Layer 3 of a small transformer language model trained on English Wikipedia (10 layers, counted from 0, width 64).
Take only the direct path to the model's output, skipping the later layers: a vector added to the residual stream pushes a token's score in proportion to its dot product with that token's output vector.

Output vectors of the tokens that the questions are about. A number n stands for n times 0.025.
"id": -42 -15 27 -22 4 6 -23 -39 3 43 1 -21 0 -12 18 -5 -1 -21 44 -13 4 -6 -8 -7 -24 30 5 22 -7 -2 -13 12 -13 13 11 -8 -17 -24 -22 -19 15 31 11 20 1 13 -34 6 0 14 17 16 -14 15 7 6 -24 -32 16 10 25 0 19 35
"ly": 7 45 -9 9 1 2 -34 0 1 2 -15 -2 -58 2 9 -46 27 34 5 74 -49 -12 1 0 -1 -31 3 -1 28 17 19 -6 25 13 26 -15 -18 -69 -10 5 4 47 -1 24 -32 2 -1 2 0 24 44 1 7 -31 -15 12 18 -33 9 -1 1 -2 -27 -34
"aying": -31 5 -37 0 -18 22 1 22 -16 49 1 -16 -7 17 3 -14 42 52 37 -6 2 7 -14 -31 16 46 15 -18 11 9 1 -47 -24 29 12 8 -27 -8 31 -3 48 16 7 2 13 -24 23 12 64 7 48 23 66 3 -9 54 -35 -33 -50 -4 14 24 51 -18
"en": -26 -12 -39 -11 -19 7 -12 -26 6 -25 -8 11 29 -1 -5 -4 -9 -23 18 -8 -39 -21 19 10 -33 -5 17 -1 31 -31 -20 -2 -4 -18 -4 -6 -1 -26 25 27 40 35 7 -12 11 3 -13 17 -18 19 0 -26 -7 -40 -14 -2 -22 -6 13 -4 -2 0 4 15
"ge": -26 16 -27 -42 -6 8 1 -14 -1 -7 -17 -53 -2 -12 -31 -43 0 9 54 14 -7 -20 19 26 -16 -4 3 7 3 8 16 -14 25 35 -2 -4 -4 -16 2 -5 18 -4 -4 17 -23 65 -37 17 6 -48 -7 -3 -69 -9 -53 -12 -52 -27 24 33 -17 -12 6 -22
"born": -3 -50 -21 15 9 17 -26 19 -3 17 3 14 4 12 9 -21 17 23 5 16 -26 -10 10 27 25 50 38 2 39 13 6 -29 23 11 13 -4 -15 -14 -16 -25 -13 22 16 18 -31 -29 -17 -29 4 -20 11 15 3 -12 -44 -21 -20 18 -13 34 0 20 42 3
"ived": -47 -3 -24 26 10 27 0 13 -9 46 -33 -4 23 -29 -1 -42 -19 -3 -18 38 13 -2 -11 -19 58 -29 40 13 -34 -21 20 29 -35 13 -9 19 -15 -12 -7 2 18 29 38 10 4 41 -20 9 -5 9 25 50 37 -59 32 -22 -3 -33 -53 -11 -44 50 6 -61
"ist": -54 -22 14 25 -17 5 -25 -23 1 -5 -4 -12 -1 27 -3 -19 -19 1 9 -20 -16 27 -9 10 -29 7 29 14 -41 30 -15 -21 14 -21 -3 -21 -6 -29 -11 12 23 0 28 24 10 24 -17 -3 4 0 5 28 -3 -1 25 10 -49 -26 24 -21 3 -9 34 34
"ction": -8 8 -8 -9 -31 9 -7 18 -8 37 37 -42 31 -13 5 -28 17 5 15 -8 78 -7 -11 57 11 -35 -5 44 -47 -58 36 -13 39 24 11 -17 -27 51 -23 -17 36 16 33 22 -20 41 -5 32 29 -35 4 27 -26 -42 -1 3 -25 6 17 1 39 18 9 -17
"areer": -29 -65 12 52 -18 31 -18 53 -13 35 -8 5 0 -46 -13 -6 -9 24 3 16 -4 -23 -34 30 3 13 0 -25 -27 13 42 -28 7 18 43 81 -47 12 -19 27 -15 25 -40 13 -29 15 0 28 37 -46 51 53 56 -9 1 31 5 -60 -8 -40 -27 32 -4 -10
" medalist": -46 -72 -27 -38 4 19 -10 14 -21 42 -11 14 -10 22 -76 24 12 43 31 -25 -30 -37 9 47 33 9 32 -4 1 10 38 -38 19 23 38 16 -34 -11 18 11 2 21 7 35 25 -9 8 14 14 -79 -30 1 31 7 2 -16 2 -5 -58 21 -45 -13 16 41
"ling": 31 25 -47 -36 37 16 -16 37 3 24 -8 1 -8 9 -28 -42 23 19 40 -9 -5 -33 19 -4 -32 23 23 -10 19 -18 9 5 13 23 26 1 -23 2 -36 6 51 44 -7 14 11 -12 -1 29 33 6 14 37 -6 -38 31 -30 -38 2 -14 -40 -21 0 7 33
"mier": 18 -39 -25 -8 27 34 8 1 -9 4 11 -22 6 -6 -5 -17 22 21 20 37 -20 3 -51 36 14 15 21 11 -45 5 -17 -13 28 20 31 23 -18 5 -21 -18 -9 9 28 3 1 23 40 1 13 -16 -15 -39 28 -78 -39 -48 -7 -24 -13 -27 -13 18 -13 23
");": -9 26 -17 -42 7 12 -13 36 -7 0 26 -21 2 18 -32 -30 -3 9 -17 6 50 -12 5 -49 53 -39 15 20 -12 -5 42 -10 31 18 50 23 37 8 -21 7 16 3 18 3 35 27 24 -12 12 20 -3 13 13 -12 16 -26 -13 -30 -26 27 -35 -13 -16 -10
"erland": -11 3 -55 -59 60 20 -38 7 -10 12 -7 54 2 -12 18 -46 -15 -11 95 -44 20 -8 12 74 24 -4 3 -66 8 -33 43 -13 36 13 18 72 32 -3 -11 -30 49 -15 2 -13 6 43 -34 44 30 -43 38 27 20 18 -32 -30 -23 -20 16 -26 -62 13 -13 -51
"ablished": -6 -54 -69 11 38 8 -9 -2 -20 -1 -24 -1 45 -60 -7 -70 9 35 20 15 70 -22 -2 4 28 -1 13 -35 25 -33 -4 27 17 42 -9 37 -22 -18 5 -64 49 48 22 60 19 18 -30 -12 73 -53 57 34 39 23 -49 3 31 -48 -30 2 -46 61 -13 -16
"ced": -2 13 -48 -51 -4 3 -13 25 -18 1 -18 -51 -14 7 -6 -31 54 42 64 20 7 10 -12 49 -17 19 7 14 -10 19 36 -12 21 27 -15 13 -7 13 11 35 -20 24 74 22 -25 4 -37 10 -8 -7 -22 13 -13 -63 -20 -50 -14 -44 -37 27 -28 29 -14 22
"ansas": 17 -10 -21 -64 51 38 -2 66 -1 54 38 28 12 8 44 -46 69 14 49 -53 -19 -37 6 52 40 -3 13 -1 -1 19 32 30 -15 -11 2 59 -15 36 -22 -35 -19 -11 -25 32 45 20 -3 -1 31 -25 -3 85 27 -59 -13 10 25 -8 -18 22 -55 6 -21 -33
"ical": -22 15 -2 -3 32 5 -44 15 -4 24 -20 10 25 60 6 6 27 59 37 -33 -3 -1 18 23 -1 19 49 -25 -34 43 -29 -26 21 -21 -24 2 -41 11 -32 -1 1 31 29 27 7 11 8 -14 38 7 11 8 0 42 6 0 -69 -29 25 -10 -26 20 49 -28
"ument": -37 11 -51 -27 -12 23 -20 0 -11 29 -12 -3 10 12 -2 -41 19 -1 33 22 24 -24 6 32 -8 32 2 26 -43 13 -15 -29 14 6 8 -5 -47 61 23 -19 -38 -12 39 30 2 -13 -28 -26 56 -3 50 -12 42 -1 -45 16 36 -31 -28 13 -4 -3 36 -20
"ries": -12 9 -19 -42 -40 9 -14 49 -8 6 -13 -5 16 5 18 -38 8 18 35 10 3 -5 12 37 -14 34 17 -37 -1 27 -7 19 -15 39 20 6 0 -40 -62 -39 0 0 -46 26 30 -1 -16 -6 28 -17 -5 17 0 -3 48 -21 -8 -13 -26 -15 -69 45 -7 -7
"wn": 46 -2 9 -26 21 10 -40 18 -9 48 7 2 -2 -20 -41 -1 25 -22 58 -30 17 -11 29 44 9 16 25 5 9 -45 -36 6 28 35 61 10 -44 -9 -6 -10 23 4 18 36 -10 56 6 28 46 -35 -30 -23 -1 -8 -7 -46 -17 -29 -44 53 -1 65 -9 0
"attle": -3 0 -58 16 17 29 -2 19 -5 24 11 -25 36 37 -29 -40 0 10 17 -27 13 -21 -12 24 -20 -28 23 -2 30 -28 10 -5 15 25 25 37 17 13 -33 -4 34 15 -37 18 2 33 -23 15 19 -60 -2 23 15 -11 36 43 -21 -24 -34 34 24 49 24 -29
"ings": -32 17 -29 -46 -12 4 8 -4 0 56 -26 24 14 -34 30 -63 13 3 31 -29 -18 50 22 6 9 31 23 23 13 -4 24 -24 -9 -14 61 15 -17 -32 -25 -52 38 6 -12 13 34 -40 10 37 32 18 33 37 23 8 -27 -21 -17 -13 -22 -17 -24 17 11 27
"inson": -27 -31 -23 8 -17 31 27 70 -1 37 31 13 11 -29 11 -57 33 0 57 -26 -18 -15 31 26 32 -11 48 -39 16 -45 31 0 11 -22 9 28 -15 6 -17 12 23 1 -23 -21 39 32 2 22 33 -62 -20 42 -25 -60 -25 -68 6 -7 -41 -6 -23 5 42 -28
"se": 7 24 -17 -21 13 5 -9 -2 2 22 -5 10 -5 14 -1 20 30 11 46 10 4 -12 23 16 -18 8 20 2 -13 6 -3 18 -23 10 -3 -16 -21 -5 16 28 -8 1 -14 -4 -13 -17 -26 -1 1 37 20 4 -49 -22 -88 -44 -11 8 36 -7 -7 21 18 11
",": 5 35 18 23 -5 -9 4 -21 7 -4 4 5 -13 -3 -9 -11 -20 -17 -21 -12 3 -21 18 -28 -29 -6 19 16 11 -7 -2 11 41 -13 -6 -8 18 -37 -13 4 -26 -22 15 -10 2 -17 12 3 -30 25 2 28 -14 21 32 -30 11 34 25 -21 10 -33 2 4
"den": 1 10 -43 -23 45 22 16 50 2 -36 2 -5 3 6 -32 -52 12 -1 38 9 -14 -38 18 25 -30 2 30 -7 8 1 6 -8 -20 42 1 25 -18 -10 -49 -27 33 -17 12 3 2 27 -24 25 41 -21 48 26 -2 -41 -20 -68 -26 -17 -8 -4 18 8 29 -19
"ethod": 7 16 -7 18 18 23 -20 38 -9 29 -13 -6 32 10 -10 5 13 -1 34 -32 22 26 -23 14 22 36 38 -2 -52 -15 2 -5 27 -27 28 7 -33 7 14 33 -16 10 -20 36 20 35 -7 39 47 -12 11 38 4 -22 -17 2 -12 -20 5 57 -17 -23 15 -8
"lin": 4 -30 -24 -28 16 11 -47 23 -8 16 -8 21 21 27 25 -51 -23 18 62 -13 -11 -41 -22 10 -9 28 29 -9 38 -2 19 -13 21 27 3 9 -44 25 -29 -3 -11 27 19 -3 26 -31 -11 4 0 -4 -4 -36 -13 -77 7 -30 26 -7 -19 -5 2 -20 -23 -3

Each question shows what one neuron of this layer's MLP adds at an activation of 1. A number n stands for n times 0.011.

n68: 35 6 -9 -2 -46 0 52 18 -2 1 13 11 24 -20 24 -6 53 16 -8 14 -40 15 -49 -2 -16 16 15 17 9 24 -35 -7 -22 40 10 25 -35 4 -25 -20 5 -1 -22 20 -4 -8 -14 -6 -9 26 2 -27 27 -29 17 17 -15 0 7 38 18 -9 -6 -5
Pushed down most: "erland"

n134: -21 23 18 -36 26 19 -25 45 -3 -3 -51 27 10 -4 -38 -4 9 38 23 -14 -2 9 -28 -9 6 22 -38 19 7 27 -7 -18 -4 17 54 -17 -22 -8 11 2 -40 -20 -18 -9 16 -44 -23 -17 -10 -22 17 -12 -52 -5 -7 -6 51 -4 13 -20 18 -40 27 -7
Pushed down most: "ived"

n73: -48 -9 -25 -21 6 -24 25 -38 -15 -55 -32 21 26 34 13 -4 -9 56 -15 -35 -17 -33 17 -50 -18 -5 -15 -28 25 -14 -19 17 -3 6 1 -14 -2 7 24 33 -1 19 7 10 8 -19 -12 -15 -24 1 -23 -25 -15 -45 -8 6 18 13 29 7 5 12 23 -24
Which of these tokens does it push up most? "en"

n103: 22 3 -34 -6 24 -2 -21 -3 -23 -2 0 -42 40 35 -14 -24 -19 8 20 16 -7 22 23 -13 9 37 27 -3 22 -35 13 6 -12 -2 0 -24 -16 -5 -22 -3 -16 -10 -23 -2 -11 26 3 -7 7 -23 -14 25 -26 -38 18 -9 -11 -8 -44 2 3 16 -5 -7
Which of these tokens does it push up most? "attle"

n27: -18 -20 17 -61 11 51 -3 -5 -13 -37 5 -17 11 -8 -13 1 -35 27 35 -4 -14 12 9 -24 22 -9 -36 -4 -42 -34 3 -28 -9 -28 17 14 -13 -1 -15 -4 29 -21 -19 14 -22 3 28 -17 28 45 8 11 -20 3 -30 -6 -28 16 1 1 -19 -6 0 -5
Which of these tokens does it push up most? "erland"

n180: -25 6 14 -1 32 -3 4 -11 19 -13 -20 -32 27 -22 11 -12 -3 -7 15 42 -3 13 26 10 43 15 -36 20 -14 -16 10 8 10 15 14 -16 -2 8 7 10 58 -12 -41 13 16 14 -31 22 6 -24 -17 6 12 -29 -54 7 15 14 16 18 5 13 44 28
Which of these tokens does it push up most? "ge"

n78: 20 20 20 25 47 32 -14 -17 36 22 16 -16 28 1 -43 -2 -7 10 22 14 5 25 -5 41 -4 29 -25 -25 -1 60 -20 -10 -38 -8 -36 22 27 38 15 -20 -17 -24 -9 56 -18 28 39 16 23 -33 0 17 52 22 23 17 3 -13 -8 21 -87 26 12 6
Which of these tokens does it push up most? "ansas"

n7: 27 32 2 -66 -5 78 24 17 -5 -19 1 7 10 -21 12 4 22 9 21 -5 -6 16 28 25 -4 0 -10 -12 -45 -31 6 -43 -6 -18 -2 -16 15 17 -28 -23 -7 -12 27 15 14 20 -21 -7 19 26 26 -4 -17 -21 -3 -38 -11 9 10 1 -32 4 -13 -48
Which of these tokens does it push up most? "erland"

n17: 16 3 36 47 -8 20 -29 23 -16 -28 -27 1 7 -25 25 4 -1 -11 25 7 -8 30 -31 21 -1 1 7 -15 7 -22 -27 5 -29 17 18 -9 39 19 6 10 -25 -5 -36 1 -23 -8 21 35 33 -1 -8 1 -10 17 -3 48 -5 30 47 18 -21 -10 -7 13
Which of these tokens does it push up most? "ethod"

n165: -30 -34 19 18 -22 3 -27 12 36 19 -9 -1 -7 -24 -27 16 -19 21 -40 18 -34 1 -23 -19 18 -17 -3 -8 -18 -43 -25 7 -31 -24 -15 -4 14 1 19 37 7 10 45 -8 -53 15 -5 -32 6 -49 -18 20 -22 -7 5 19 15 -19 1 31 -10 -22 -14 -28
Which of these tokens does it push up most? "ived"

n79: 3 -16 9 -13 10 -9 -9 -15 31 30 12 -11 -4 -10 42 28 -17 16 17 37 0 3 17 -16 7 -40 -14 4 2 24 20 -7 -13 -25 -15 -34 -22 10 -4 43 -40 -45 -35 -17 -23 14 -13 -5 0 29 9 33 8 -22 -11 -20 0 3 20 -5 27 7 4 19
Which of these tokens does it push up most? "se"

n164: 0 25 6 10 0 10 -5 -16 -17 -10 -23 1 7 16 46 -26 24 -26 6 7 -9 -28 -33 9 -32 -23 10 11 32 -3 12 13 -30 4 5 17 -6 7 47 -24 10 24 1 5 16 -5 -13 9 -29 4 39 40 -19 13 49 -4 12 -16 -28 -1 -5 -2 6 -29
Pushed down most: "mier"

n133: 19 45 -16 37 20 -17 -34 -23 41 3 22 -30 -21 -13 -21 2 -32 -10 -11 -10 11 2 19 -16 9 -6 18 6 -35 3 -12 -23 -57 7 -14 12 2 -14 24 -14 -23 5 -26 12 -7 -23 -11 -11 -9 -6 -16 40 12 -12 31 32 -27 -35 -8 13 -58 -18 -4 19
Which of these tokens does it push up most? "ived"

n188: -14 -2 10 35 25 0 0 -18 -2 -2 25 21 10 -36 -1 -32 18 2 18 29 5 57 -24 18 5 3 -3 3 40 -36 -10 11 8 -13 20 25 -39 14 5 32 28 -43 9 -5 12 15 -17 -22 37 -33 6 -11 25 16 22 5 11 -13 -17 9 -12 -3 -22 5
Pushed down most: "se"

n182: -15 -25 -36 -7 24 -25 22 -22 39 31 -5 -18 6 -28 -5 15 1 38 6 1 -8 11 -16 3 33 -9 -47 -9 -10 -48 -25 6 29 11 -6 -19 17 -7 3 -6 -12 21 28 -64 17 3 29 3 -29 2 -9 -62 27 -36 13 7 11 33 -7 12 -25 -14 -27 9
Which of these tokens does it push up most? "mier"

n87: -6 -47 17 -4 12 -21 -54 -1 38 -27 16 2 -40 33 31 20 -46 17 13 8 -8 -44 4 29 -24 -12 -9 -6 16 -17 -13 36 34 36 12 30 -3 5 1 -35 3 23 26 -29 -25 -4 -40 10 -20 14 -22 7 0 -12 -37 -33 -1 -4 -9 14 49 -14 -4 4
Which of these tokens does it push up most? "lin"

n49: -66 20 19 3 10 -3 -8 9 5 -9 21 51 -27 -17 -1 38 -9 -24 -31 4 33 7 -24 49 59 6 -29 -7 11 5 -6 15 11 2 -2 -10 -20 -4 47 -16 -12 4 -32 2 22 -19 12 12 -17 26 -20 -15 35 -21 23 -16 -2 8 -12 17 12 -3 -7 34
Pushed down most: "ge"

n184: 36 -12 0 -28 -60 -27 42 38 -21 4 11 19 -41 8 11 35 -4 11 -32 -3 35 15 -33 0 -19 31 31 -22 13 54 -36 -9 -13 24 21 32 3 2 -21 12 18 8 0 -9 71 26 -16 2 14 10 -28 -8 6 -2 0 24 -4 14 -35 -8 -26 5 -37 -8
Which of these tokens does it push up most? "ries"

n191: -14 45 6 40 -4 37 12 -22 -4 6 -28 -15 9 15 8 -15 37 -14 -11 29 15 15 -32 2 38 6 2 -5 -42 34 -15 0 21 1 30 -18 23 9 4 -5 5 -28 -22 6 -35 -16 13 -10 -1 -7 27 47 -26 -12 31 -28 3 -13 -10 -5 -54 14 25 5
Which of these tokens does it push up most? "ived"

n125: 23 0 11 -13 -10 7 -34 19 15 27 26 4 51 5 -12 35 -31 26 7 -1 11 -24 4 6 -36 16 -34 -33 -36 -35 30 -19 12 -12 7 14 19 -14 -5 16 -28 -32 -17 21 -5 5 -44 10 13 2 4 10 13 -12 14 -19 14 9 35 20 -4 -8 24 55
Which of these tokens does it push up most? "ethod"

n131: 45 -10 5 -2 17 -14 -31 41 13 5 24 34 34 -21 24 -3 5 24 -11 -4 13 14 16 27 2 -66 46 -7 -16 20 -10 -26 -13 -3 -15 -16 10 -26 9 -24 24 6 -64 14 22 -28 -24 -15 19 17 49 11 0 -12 -8 -34 28 6 -20 -16 -6 -25 11 -16
Which of these tokens does it push up most? "ansas"

n5: 19 -13 -36 -31 21 41 -8 11 -2 -26 -41 2 -56 23 -40 2 15 -2 13 6 27 -44 -1 6 8 9 20 -12 -33 17 0 4 -20 2 33 -2 4 -25 7 66 5 34 7 -2 10 -9 2 3 3 -18 -24 -17 -5 4 -16 71 7 2 14 -11 -3 -9 -14 -8
Which of these tokens does it push up most? " medalist"

n153: -14 -17 -6 19 -5 -37 11 -10 2 11 -12 -22 -22 -21 -29 -12 5 -8 18 -37 -17 18 12 17 2 -9 -7 -8 -34 33 16 3 -21 -3 -8 -36 26 -27 2 19 -7 7 31 11 -4 6 -10 -32 -10 -18 -3 17 12 -21 4 21 -19 14 5 29 -10 13 38 0
Which of these tokens does it push up most? "ist"

n157: -27 33 -29 18 10 -3 13 1 35 -10 -7 -44 -39 -25 -7 -10 27 -23 59 33 -13 -17 -7 22 2 37 -6 -15 -11 -6 2 7 14 -38 -39 3 20 -14 -34 -1 -6 0 -22 5 21 39 9 -10 -17 -30 -6 10 -42 10 44 -26 -11 11 -3 13 32 -18 12 47
Which of these tokens does it push up most? "ge"

n161: -9 -20 -17 4 -24 -7 19 22 -28 -8 -8 17 -21 -3 -41 40 21 -7 -39 -19 -33 -4 -23 -4 3 31 -22 50 1 -4 28 -13 -14 25 1 48 -15 -24 -25 2 -1 -16 11 31 12 5 -21 11 2 2 -10 17 29 14 0 6 33 -37 22 2 -6 4 -16 -6
Which two tokens does it push up most, strongest first? "areer", " medalist"

n37: 31 16 -6 -13 21 -16 -2 15 -38 -1 -19 -33 -22 17 41 -25 -42 6 3 -15 23 -8 18 21 -10 6 -15 -26 -17 -12 18 1 -37 4 5 -8 -20 16 -3 -25 33 16 -27 4 23 -39 -8 -19 -57 -18 17 13 1 -31 3 20 -26 8 -4 8 -5 17 14 40
Which of these tokens does it push up most? "ling"

n80: 38 -14 -18 -1 -13 10 -6 1 -10 0 -27 -12 12 2 -2 4 16 -1 -30 19 25 -4 48 17 -9 7 -31 32 -7 -21 -6 -46 -7 34 -13 9 0 28 60 16 -36 -12 5 -1 -16 -35 -2 12 -28 21 -24 14 -26 6 3 -23 17 3 -22 15 31 49 0 -11
Pushed down most: "erland"